Layer 4 of a small transformer language model trained on English Wikipedia (8 layers, counted from 0, width 64).
A neuron adds its activation times its output weights to the MLP's output. To switch it off is to set its activation to zero at one token and run the rest of the model.

Output weights of the MLP neurons that the questions are about. A number n stands for n times 0.0049.
n6: -32 -40 -43 20 5 -11 8 -2 21 -11 -11 -38 -25 -25 -16 -3 25 1 8 -8 -70 1 -18 14 -2 -2 9 1 -40 7 -16 0 -40 22 -22 -4 -15 -4 21 -25 18 47 2 -27 27 14 6 -9 -16 34 41 -5 -31 7 -1 15 35 -18 2 -5 11 -12 -30 21
n8: 78 -38 -9 40 8 -15 -16 23 -8 -5 -22 38 2 3 -33 1 -13 5 5 7 10 -45 1 20 26 20 36 8 -2 -32 -17 19 -8 3 -21 -35 8 -8 8 -34 10 -15 -26 38 11 25 -1 15 6 31 16 -6 2 13 -39 -18 -35 3 -36 25 1 43 -27 -26
n12: 62 63 -1 -34 -17 9 -20 27 2 -44 -3 33 31 -11 8 36 19 11 -15 -14 -66 41 1 -48 -25 -21 -41 11 -41 30 37 -17 -48 34 24 -5 -16 13 -50 34 -22 16 2 -33 -19 -1 -34 -20 2 34 70 14 -3 33 -13 -5 -68 59 -21 -41 -27 10 -13 -5
n30: 24 32 40 25 25 -18 -7 11 5 -30 -36 -5 -2 12 -51 6 21 35 -13 12 31 19 -13 18 -40 19 -2 28 20 -6 -37 75 -13 24 34 3 -1 -26 -20 -32 -45 -36 -12 -23 -9 -29 -64 -12 -12 -13 4 -49 6 -7 -37 7 51 -25 30 28 33 18 24 -51
n41: 4 -4 30 -9 -8 -14 19 37 53 8 -9 -15 -47 -3 22 -3 -5 -3 -8 36 0 46 -8 21 -8 9 17 24 23 -17 -73 80 28 36 -38 8 39 -35 33 -13 70 10 24 -51 -2 -20 -26 36 -23 21 -36 -15 11 -37 37 -13 -17 0 -4 7 -1 27 -9 24
n59: -11 -21 48 -13 6 0 13 -23 -13 6 26 42 4 -8 -36 25 3 -2 23 -7 44 -1 -28 4 -28 13 34 -44 30 10 11 32 2 -28 17 28 -72 -5 56 -45 -33 -12 24 24 -2 3 6 28 -9 -5 -18 66 0 6 -42 49 -4 -4 -5 32 8 -18 18 43
n73: -32 -24 -22 6 -10 21 19 3 -36 9 -15 -41 7 -10 13 -20 -5 1 59 4 -7 -48 7 -36 -6 41 13 2 -28 4 32 -7 0 17 32 -61 -14 -31 58 38 -55 26 -21 -34 -9 -11 -35 -6 7 2 -43 -85 -17 41 -13 61 4 35 26 -12 10 -39 53 5
n74: -19 35 -8 0 37 -18 -34 36 5 4 0 14 12 17 -17 10 12 33 25 34 15 -8 -75 -53 -28 -42 37 27 -19 -6 36 2 -14 13 -43 -16 11 -22 -2 17 28 -6 -2 11 -5 11 14 -18 -17 -3 3 28 -3 0 -1 -7 65 27 -20 37 -16 3 9 -11
n101: -71 6 -8 23 -28 30 -5 -25 -3 -36 42 8 -15 0 -24 -5 -2 15 17 -6 50 13 0 -7 -44 -5 48 -70 19 11 -37 6 -4 -12 -55 -16 -4 -12 6 42 27 -53 -14 -1 53 15 6 -3 0 -25 13 -21 -16 33 48 15 6 15 18 18 -36 18 -20 12
n111: -33 4 -29 41 8 30 12 31 -37 8 29 16 6 -4 14 -10 18 -26 4 23 -26 9 42 -31 8 3 -25 -13 -41 32 15 26 61 -22 38 -28 -30 22 -8 -24 -1 27 -23 16 2 -16 -55 15 -20 3 -12 -7 1 -13 11 -1 -8 19 -14 -4 -16 -26 0 4
n117: -8 -20 2 9 9 -38 -12 4 27 -13 13 -16 22 36 -38 22 -2 -19 15 43 -31 26 7 -43 14 -12 -23 -33 43 24 -23 -48 -13 55 -18 13 4 46 -25 7 38 27 14 41 69 -14 -3 -4 -1 -41 -10 14 -47 5 11 33 17 -4 -1 -9 -21 -49 -45 -31
n131: 22 -32 -2 22 -35 47 14 -3 -28 -16 0 9 12 -3 7 0 -7 53 -15 10 -88 -50 15 -4 -46 -7 -2 -5 11 81 1 31 21 -48 9 29 -7 14 -13 -33 -24 2 -2 -20 -4 -57 7 16 -17 5 -17 -25 -23 21 25 50 11 -24 -6 8 -10 -35 34 -50
n163: 80 4 -68 9 -15 11 -19 2 -20 6 -24 56 -50 -13 29 -44 -16 -27 18 -44 -15 -9 53 31 -18 10 0 -8 -8 20 -15 23 -11 -25 39 -18 28 6 31 -20 -1 23 8 -23 -18 -34 8 -7 -1 26 -32 -56 -2 -8 9 30 -20 27 12 -3 -14 28 -37 38
n165: 6 -9 -25 -13 15 39 4 -15 -13 -23 -37 17 35 -23 -2 -6 7 2 29 -6 -57 -18 -1 -3 30 0 9 -13 -25 -24 -13 -27 -8 -31 -15 4 -45 41 -24 -22 -5 -4 34 -6 16 -8 -13 34 1 -35 -39 18 28 22 63 30 12 -6 -1 10 3 -24 10 8
n169: -27 12 43 -25 -9 -22 13 -14 13 14 7 93 -39 -30 15 -18 35 3 5 -29 -61 -18 -45 -5 -21 4 27 7 10 8 -38 -7 -32 -40 -4 16 3 3 21 -12 -21 53 -40 34 -19 -7 33 28 26 -38 -33 -15 -28 19 3 7 16 -31 25 -3 15 -25 11 -55
n175: -13 -26 29 -3 -48 -13 -6 -43 34 -48 32 -34 7 -6 28 10 -5 5 -7 4 50 9 -25 8 -70 15 -11 7 -64 50 75 -10 3 -17 23 34 54 -66 4 94 -22 -4 -26 17 10 20 31 -11 -25 -8 8 -3 -9 -6 3 -39 50 16 13 86 -1 -1 -62 40

Each question names a token from some text and the token that comes next. It shows the activations a of the neurons there, in the order above. A number n stands for n times 0.082.

Then comes g, the gradient of the next token's log-probability with respect to the MLP's output, scaled to length 1. A neuron's effect is roughly proportional to its activation times (output weights . g). A number n stands for n times 0.005.

" a", then " due"
a: 2 1 -1 -2 0 3 -3 1 -8 -2 0 57 -1 -2 -8 -10
g: 43 -22 12 -7 35 23 19 -15 10 52 -3 13 -1 15 -15 4 47 -34 16 14 22 -25 36 -2 11 -12 1 37 -23 -6 8 -3 18 28 -26 8 27 3 13 17 -2 -16 -29 52 -31 -26 -14 -20 -34 -36 -59 17 1 11 6 14 -40 23 26 32 31 10 11 50
Which neuron, switched off, lowers the next token's probability most? n101

" of", then " the"
a: -1 -3 8 -2 -44 -31 1 13 6 -2 -1 -9 1 2 -9 0
g: -1 7 -11 -32 -31 -27 -60 -17 -18 25 23 -1 -23 -24 4 -27 -43 8 6 18 9 15 -20 -15 34 -19 23 1 -11 -5 49 -13 -5 -33 5 -11 20 -20 -7 21 22 33 0 34 -34 -2 11 30 21 -23 -2 43 -31 -29 -3 41 71 -2 20 -7 18 -1 10 47
Which neuron, switched off, raises the next token's probability most? n59

"ch", then ","
a: -67 1 -1 -10 -6 -1 -1 -14 2 -35 -2 0 2 -30 -2 -3
g: -21 12 -18 2 -49 -26 -2 -6 -32 17 26 10 6 20 15 -4 -35 -5 -23 -16 15 -24 29 6 16 -5 -1 10 27 -10 9 -8 -51 23 15 -2 34 32 -31 2 32 -23 -22 -15 -32 -8 -25 23 36 -9 -18 51 9 28 24 -51 47 -18 -40 -3 -47 -45 -12 15
Which neuron, switched off, lowers the next token's probability most? n6

" of", then " Georgia"
a: 0 -1 5 -6 -32 -14 -3 38 -1 24 1 10 -1 0 0 6
g: 36 48 7 22 -5 19 12 -33 -49 -30 -7 -41 -2 25 38 48 -21 -4 57 24 -35 4 -1 -8 -2 -5 5 10 9 -26 -4 -18 6 23 -10 -18 -17 -30 19 -12 -5 11 -16 -6 6 -25 13 -5 14 -35 -17 40 -41 39 1 49 -25 39 -3 20 -1 -30 6 41
Which two neurons, each switched off alone, lower its probability most, in order? n41, n74

"K", then " At"
a: 0 -9 -2 -94 -3 3 -2 16 1 -5 -5 -2 -1 -75 -1 -4
g: 14 31 24 -28 16 -27 30 11 12 -17 -22 0 -14 -18 -30 -51 -9 -11 1 29 11 -12 12 -16 -25 16 -5 -20 -24 -15 7 -63 15 -18 -23 11 1 -33 -8 13 -39 17 -8 -14 28 2 -44 -32 12 -55 38 -45 -4 -7 -55 -24 0 31 15 -32 13 17 -38 3
Which neuron, switched off, lowers the next token's probability most? n165

"ley", then " entered"
a: 19 4 7 2 -3 3 1 -4 0 -10 0 -3 1 -66 1 2
g: 9 -18 24 -61 -12 44 -12 23 -2 15 35 17 13 54 -16 -33 10 6 -57 2 6 -27 5 32 -13 -9 -15 9 -6 7 -7 21 37 -2 -41 -1 -34 -6 3 3 -47 28 41 12 6 30 -19 -16 22 10 19 25 -39 -14 12 0 8 -28 10 -42 -42 -22 -28 14
Which neuron, switched off, lowers the next token's probability most? n165

" and", then " receiving"
a: 3 2 0 0 0 7 3 18 -2 3 3 -3 5 2 -1 -4
g: -12 -27 -64 25 33 -11 21 19 19 32 14 38 7 -10 -31 -2 13 20 -40 9 -3 -7 0 3 -13 15 -4 -18 -20 14 -58 15 79 -10 -26 13 -18 9 -27 14 2 -1 -2 9 7 20 -41 35 -17 24 -21 26 -8 -12 12 -47 -13 8 40 -10 5 -47 -11 15
Which two neurons, each switched off alone, lower its probability most, in order? n111, n175

"F", then "oot"
a: 1 5 6 3 6 -3 1 -2 1 1 -5 -4 0 2 -3 -5
g: 30 -20 -6 -5 59 -2 -26 -33 0 -10 -15 -1 -5 -5 24 -9 3 -27 -23 -7 -43 -6 50 5 -1 -25 18 -7 46 47 25 -10 47 53 20 3 7 -16 37 -31 15 -42 43 59 3 9 21 -28 -25 -11 -24 -9 -20 8 -13 21 30 1 -9 22 1 4 2 2
Which neuron, switched off, raises the next token's probability most? n12

" in", then " 2005"
a: 2 3 5 -3 1 -14 13 -1 2 0 -1 6 -22 0 -3 -3
g: -22 -23 -13 18 30 -20 16 3 -19 8 73 31 -15 -10 6 -9 3 -28 40 -5 -10 44 -44 -1 -32 9 -32 7 5 31 -2 19 16 -11 -25 19 -17 29 -28 -29 22 16 -8 36 1 -4 39 -51 -1 -6 -38 42 -21 -23 6 14 -33 25 20 14 17 9 -27 -41
Which neuron, switched off, raises the next token's probability most? n73

" Bra", then "ck"
a: 0 3 4 3 -10 3 -2 -4 -1 3 -1 -10 -4 2 0 -2
g: 11 13 -50 24 -20 16 34 49 -10 0 -5 7 47 -30 9 -18 -6 11 -17 19 -30 4 9 29 0 8 35 -12 3 -6 -7 -16 -70 13 21 0 -29 -5 -3 -7 8 17 4 7 14 39 -62 18 -21 -30 -13 33 6 16 -11 -40 24 -25 53 21 46 -9 1 -16
Which neuron, switched off, lowers the next token's probability most? n41

"ans", then "err"
a: 8 0 -11 -8 -11 4 -8 13 4 -17 0 -4 -4 -2 -8 -4
g: 8 -30 -33 13 -19 -61 -24 -25 9 -17 -40 -10 43 -1 -63 -7 39 -17 -17 -5 8 14 40 -2 6 -4 3 -29 0 29 -5 -19 -15 3 8 -7 -4 17 20 -3 37 -2 53 14 13 -2 -4 -1 -16 11 52 18 9 -7 21 21 -43 18 0 -41 -61 25 7 15
Which neuron, switched off, lowers the next token's probability most? n169

";", then " 30"
a: 2 0 -1 2 -4 0 11 -3 2 2 -10 6 -3 -1 -4 -7
g: -9 3 18 -23 8 -10 -15 -6 34 -6 19 4 -4 -33 -5 -7 -28 9 -34 14 7 27 -2 32 -8 43 -8 -10 27 -18 -15 -49 8 -45 -16 -11 34 -7 21 8 -14 39 3 -39 -5 -6 -40 27 43 -2 -3 52 46 5 -33 11 -8 -23 27 -41 15 -7 63 35
Which two neurons, each switched off alone, lower its probability most, in order? n117, n175

".", then "42"
a: 4 3 39 3 -3 -37 0 -7 1 -20 1 5 -5 -3 -1 5
g: -2 13 -26 -61 -22 13 -45 -8 0 -32 -20 -2 11 -29 6 44 34 -31 -10 6 -3 -20 37 4 -17 7 -9 -31 -12 -20 -28 -41 -13 1 31 8 -4 -9 18 9 -32 17 -15 -9 3 -24 46 58 -18 -5 -9 45 -5 11 -25 3 -25 13 -48 6 -50 22 -30 -7
Which neuron, switched off, lowers the next token's probability most? n12

" Brown", then " Jackson"
a: 9 8 0 2 -2 2 -1 0 -2 -34 0 -7 -2 -12 0 5
g: 6 -4 -10 -15 37 24 22 -45 11 -4 -22 -7 21 38 21 9 -19 28 -22 -28 -7 58 -2 -2 -20 13 13 -40 -2 21 0 -60 1 11 4 5 -1 -28 3 37 -19 32 -41 28 29 30 -37 0 2 -36 14 -9 34 21 -74 8 27 12 15 8 -20 -9 17 2
Which neuron, switched off, lowers the next token's probability most? n111

" ranked", then " tie"
a: 0 10 1 -1 1 -2 3 -1 -1 2 0 2 1 2 -2 -11
g: -8 32 -4 71 -6 39 -6 53 20 6 -16 -18 42 17 25 43 23 -35 7 28 0 -16 -43 -31 22 -10 -1 -20 -31 -2 -37 0 -11 20 -33 41 16 15 4 28 -36 18 30 -16 20 -39 -9 -4 -3 27 -5 -24 -24 -20 -26 -22 11 14 9 -29 -6 4 25 17
Which neuron, switched off, lowers the next token's probability most? n175

"\n\n", then "="
a: 8 12 -1 2 0 -1 -5 1 5 -9 1 9 11 -2 13 -10
g: 4 30 -3 48 -43 -21 -23 -6 -33 19 -3 12 -38 3 -18 -14 8 6 -34 13 -7 -11 4 -40 -32 29 8 18 -6 67 22 2 8 -9 19 -3 -22 7 3 13 -22 7 9 -23 30 -16 16 -45 -24 64 -29 6 4 4 17 -53 5 -33 -36 -16 -17 44 -11 22
Which neuron, switched off, raises the next token's probability most? n175

" challenge", then " to"
a: -20 -12 3 1 0 0 1 -9 5 -3 2 24 1 1 2 -4
g: 43 25 3 -11 10 44 31 22 -11 -13 -22 30 -11 0 -16 32 23 -27 -14 -56 -8 17 12 24 26 14 -41 -24 -40 8 -6 -4 11 5 29 22 -2 -69 19 4 -39 18 32 -12 -8 -34 17 -59 6 -21 1 10 -14 22 -37 14 6 -29 20 0 -36 18 -4 4
Which neuron, switched off, raises the next token's probability most? n101

"On", then " 1"
a: 3 0 6 -1 6 -14 0 2 3 -2 3 7 -16 0 -7 0
g: 28 -42 24 41 -19 -5 -1 3 30 17 -9 7 -28 32 13 -32 -10 -6 17 -64 -23 -38 -13 4 -18 11 15 -20 28 -45 -8 -3 7 -3 6 1 -22 18 41 -15 11 -29 -29 -11 -65 7 21 0 34 -35 -52 -11 -50 -6 15 2 34 22 16 5 14 13 5 6
Which neuron, switched off, raises the next token's probability most? n163

" Ana", then "ko"
a: -1 0 1 7 0 1 2 0 -6 0 -2 -10 0 1 4 -3
g: -2 11 -12 -27 34 20 15 6 -19 41 23 -35 14 15 -3 0 43 34 31 44 5 -32 4 -18 13 42 32 -19 6 -15 -2 -31 -9 17 17 22 6 2 -25 -34 -12 4 -28 12 19 -50 -7 -11 7 -12 -38 38 -42 -24 -2 -4 16 -23 38 47 -19 31 48 25
Which neuron, switched off, lowers the next token's probability most? n30

";", then " 4"
a: 2 3 -1 2 -4 -2 10 -2 3 2 -10 6 -3 0 -4 -8
g: -37 -20 -12 -9 6 15 -42 37 36 2 -8 13 6 18 6 -73 -19 -20 36 14 7 22 -5 42 -9 35 3 -8 5 -21 -13 -35 4 -23 -63 -8 20 18 -7 15 20 -9 9 -37 -28 9 -14 6 12 22 -6 8 34 7 -26 9 -2 -7 15 -50 16 12 70 11
Which two neurons, each switched off alone, lower its probability most, in order? n175, n117

" (", then "D"
a: 6 0 1 -1 6 7 0 3 0 0 -6 -4 1 0 0 -5
g: -7 -15 2 9 -39 4 -16 -31 -14 -45 31 -28 10 19 -72 33 0 20 -10 -38 39 -50 -41 -27 -34 19 3 1 -1 -34 -28 -13 -1 -34 20 -23 9 16 -4 7 -23 -32 6 19 12 11 -13 9 33 11 7 -21 1 10 27 -51 -7 -51 5 -9 -16 -32 0 -2
Which neuron, switched off, raises the next token's probability most? n41

"ust", then "ell"
a: 37 8 -6 2 -1 -1 4 3 -1 -9 3 0 -2 0 -7 1
g: -38 29 4 12 24 58 -21 -29 -20 -12 -15 -2 2 -8 -16 -64 -8 -22 -22 53 27 -5 -18 23 45 -17 20 -8 2 -51 -15 -8 44 9 8 -1 5 11 19 -21 -26 -62 30 7 -14 -10 16 -20 -14 -7 -29 37 18 -15 -15 8 0 14 25 35 29 -13 10 3
Which two neurons, each switched off alone, lower its probability most, in order? n12, n169

" the", then " 54"
a: -3 5 4 2 4 -4 -3 -1 -4 5 4 33 -6 2 5 -10
g: 1 -9 31 31 2 22 -5 3 10 -8 -1 1 -29 6 24 -44 -1 -8 35 23 -45 43 22 7 15 5 -11 -42 -26 25 -35 -19 -45 -10 -22 -5 -29 23 13 -13 22 8 14 1 14 -24 1 24 27 4 -20 54 33 -40 -37 -37 64 24 16 22 11 -11 30 5
Which neuron, switched off, lowers the next token's probability most? n175

"-", then "ca"
a: 0 -6 -2 -10 0 1 -3 -2 3 0 -1 -1 0 1 4 1
g: -54 -39 3 -11 -20 39 2 26 8 76 -13 7 40 26 14 14 -2 27 13 -19 6 -19 2 -53 25 20 -34 -21 -6 -5 28 -18 -5 -33 -1 -3 5 -12 -13 8 21 42 13 5 -9 4 -31 -5 5 -7 -16 -4 -38 35 10 -8 37 -40 20 -4 17 13 -14 60
Which two neurons, each switched off alone, lower its probability most, in order? n30, n8

" time", then ":"
a: -29 -3 1 -1 -4 3 2 -2 1 -36 0 -3 7 1 2 12
g: 14 -25 -2 13 4 42 -29 -17 -12 15 -2 -21 39 27 -3 22 -14 -7 12 -33 2 17 -26 20 -40 -33 48 -23 53 -33 5 -34 -17 9 4 14 5 8 26 0 -28 -6 50 25 -9 -3 36 21 16 -2 24 -14 -19 -12 -16 51 -19 -16 -28 -5 68 -4 -24 -31
Which neuron, switched off, raises the next token's probability most? n175

" Goals", then ";"
a: 0 70 -7 2 -4 2 2 1 -6 -9 -2 1 -4 0 16 -1
g: 6 -1 28 24 -6 23 39 19 -17 1 -5 -19 -1 -9 -21 13 0 -32 23 4 -16 0 22 18 -7 7 -12 24 -53 3 -4 0 -94 30 -7 -1 30 40 15 -16 36 15 -24 -13 -39 -14 -33 12 -13 -14 -21 -28 -16 76 4 -18 -22 -20 1 -21 -2 -4 7 -36
Which neuron, switched off, raises the next token's probability most? n12

" yards", then " ("
a: -19 17 -2 1 -5 2 2 -2 1 -46 1 -2 2 8 4 -9
g: -6 20 -2 -4 16 16 13 14 -16 -8 -38 -9 13 10 25 -11 -23 -10 -27 1 -12 -3 -31 -20 -39 -24 60 18 2 8 -12 -28 45 -36 -2 -13 -19 13 -12 1 44 8 0 -2 62 -64 -26 52 -43 27 -18 -36 -7 13 20 -5 38 -27 -2 21 23 -19 -1 12
Which neuron, switched off, lowers the next token's probability most? n165

" yards", then " and"
a: -2 56 -6 0 -4 4 1 -6 -2 -29 1 -1 1 2 -1 -9
g: -12 -9 18 28 -18 17 47 -16 13 21 -19 31 7 -14 -33 0 16 -3 -39 -9 -17 -3 -13 2 -1 -5 -10 -19 20 -57 16 -44 -54 73 -19 -7 -11 -4 27 -20 23 -18 -9 -34 -31 13 5 0 22 26 -9 -3 -6 25 -69 32 -8 -6 26 14 3 20 19 -34
Which neuron, switched off, lowers the next token's probability most? n8

"d", then " for"
a: 0 6 3 -3 6 3 6 45 0 14 3 4 2 -4 2 0
g: 29 10 -38 51 -25 4 59 23 -13 -18 -22 8 -15 -18 -9 14 -41 24 -27 -27 -23 11 15 -15 -22 69 -4 -3 2 35 -7 -14 -40 22 -49 10 -11 8 -16 -8 -9 -22 -10 1 -33 -10 -6 -42 -21 -1 -44 37 -12 15 30 -27 -5 17 11 28 0 34 -1 2
Which neuron, switched off, raises the next token's probability most? n74

"15", then ")"
a: -5 14 4 3 3 -5 0 -4 0 8 -1 -1 2 -1 3 1
g: 11 33 -6 9 -6 12 6 27 -37 12 -6 3 -23 6 29 25 -12 -16 -51 -40 34 -11 24 14 31 -38 43 3 18 -3 3 -6 10 -29 -47 49 4 -1 4 28 -20 -23 27 22 -8 -30 27 -3 33 11 -22 -35 -57 -20 -1 -35 18 -22 5 -18 -22 -16 46 27
Which neuron, switched off, lowers the next token's probability most? n6

" at", then " wide"
a: 3 0 8 -1 -18 -44 -1 2 0 1 -3 27 -5 0 1 -9
g: -17 -4 -2 28 28 12 11 47 26 24 -29 1 8 28 -6 -18 -13 -9 -48 -29 -4 38 -32 -23 6 24 -3 3 9 -8 16 53 24 2 -5 -6 45 3 -12 25 37 25 -33 -54 80 -4 -27 -35 -15 18 12 -12 19 3 -19 -29 -11 -20 12 2 24 3 6 25
Which neuron, switched off, raises the next token's probability most? n41

"-", then "0"
a: -3 -18 -1 0 -1 2 0 -2 2 1 -5 -1 1 0 3 -1
g: 6 4 7 45 4 4 2 16 6 28 10 0 -32 4 -28 -32 -24 4 -11 74 3 27 -19 1 -47 -23 31 -4 16 -38 16 -1 -30 6 -11 18 -13 8 24 20 -19 -15 9 53 -44 -35 -54 -56 15 22 36 -2 12 4 29 -3 18 6 -30 -20 20 -21 -1 -7
Which neuron, switched off, raises the next token's probability most? n8

" them", then "."
a: -4 -3 -1 -2 0 1 0 13 -2 3 -3 4 1 0 0 -5
g: -29 3 -12 36 -9 -24 -30 52 -27 -26 45 -2 13 -2 30 -6 -11 0 -12 30 -11 -24 0 -19 -7 -5 9 32 -12 7 -18 42 37 -3 -6 -4 -5 34 -40 8 23 -21 -17 3 -39 -1 -70 13 -29 3 2 10 21 6 20 -45 -36 24 -46 23 -26 -9 -10 43
Which neuron, switched off, lowers the next token's probability most? n74

" place", then "ment"
a: -35 -5 -2 2 2 -1 0 -4 1 -25 -2 -3 -3 -4 1 2
g: -8 16 -16 26 21 9 -1 -20 68 7 6 44 -10 16 6 -31 47 15 22 -27 -7 -18 -16 50 -25 -28 5 19 -28 51 -39 -7 -36 -3 32 -23 -12 -6 -16 38 25 -26 -1 -9 38 29 -11 -2 10 12 14 -14 38 10 -9 51 -39 -16 10 -10 -14 20 -14 0
Which neuron, switched off, lowers the next token's probability most? n111

" starting", then " line"
a: 1 4 2 -1 -1 4 4 -2 -3 1 6 -5 3 0 2 1
g: 20 -24 74 -6 21 21 -23 14 30 6 -22 -13 61 34 -15 -3 35 -1 -14 -11 -7 -15 29 -24 -24 -42 5 -5 0 13 -11 -4 10 28 -10 3 -11 -8 -10 -15 39 11 -29 49 -40 -11 -26 -42 -50 37 -26 29 -25 -31 -26 -1 5 12 10 -14 -1 -7 0 -19
Which neuron, switched off, lowers the next token's probability most? n117

"sen", then "t"
a: 8 0 2 2 0 0 3 -1 7 0 1 -49 1 -2 -17 5
g: 19 -6 4 -2 -33 11 -14 40 9 2 -28 34 -17 -31 -1 -26 -10 62 -23 7 13 56 -32 15 -1 -75 -20 -4 4 -53 27 -12 23 13 -22 -25 12 0 28 -2 -12 22 -20 13 21 -9 23 -11 -7 12 12 4 7 -27 -11 -47 23 28 -6 29 21 -14 46 13
Which neuron, switched off, lowers the next token's probability most? n131

"err", then "ai"
a: -1 -19 -5 9 -3 -1 2 -1 -6 -3 -2 0 3 -25 12 -7
g: 10 -71 -29 -10 -12 -14 -23 -1 9 -16 -4 8 -8 32 -22 30 2 -11 6 13 20 25 5 -5 -5 -35 -50 29 -24 12 -27 -8 6 -30 -6 -18 -11 22 -7 -4 -9 -1 -10 -25 -2 -33 -6 43 38 -8 32 8 -24 -89 -12 -21 -34 -14 -1 -43 -2 22 23 31
Which neuron, switched off, lowers the next token's probability most? n165

"on", then " pet"
a: 10 -6 2 2 -2 -1 0 -57 1 -61 -1 16 0 -30 11 -2
g: -8 -5 -5 47 6 19 -43 -36 24 -15 1 18 -9 -12 -1 24 28 -30 27 30 -8 -7 -34 36 19 14 17 -31 3 -20 -21 21 -6 -21 21 22 6 -6 -2 11 -9 -9 12 -31 53 5 -53 -40 -56 23 12 -50 -12 25 22 12 -50 10 31 8 -18 -6 26 -26
Which neuron, switched off, lowers the next token's probability most? n74

" cru", then "cia"
a: 2 2 -3 5 2 -1 3 -1 1 -5 -1 -5 2 -1 -3 -6
g: -11 -17 -52 -39 3 29 24 29 -44 57 36 -15 5 2 -55 -1 13 -16 35 -5 -5 -19 -3 -4 22 7 16 -47 -2 -7 17 5 -15 -27 -36 -5 -36 18 8 6 15 13 -8 -22 -18 -18 37 33 14 -32 -16 -16 8 36 -43 -6 -5 -6 2 -27 -12 11 -52 -32
Which neuron, switched off, lowers the next token's probability most? n175

"V", then "eria"
a: 1 -3 -4 1 -2 2 5 -2 11 6 -1 4 3 4 0 -7
g: 28 6 15 -5 5 -22 19 -38 1 2 -3 -54 22 -16 -23 -8 26 -16 -5 37 -2 3 6 22 13 10 19 12 59 -8 21 0 42 -19 12 26 19 -30 40 5 28 -27 -33 2 44 -4 17 43 -61 22 31 14 0 -13 27 6 35 50 -15 -1 -25 -27 22 -3
Which neuron, switched off, lowers the next token's probability most? n12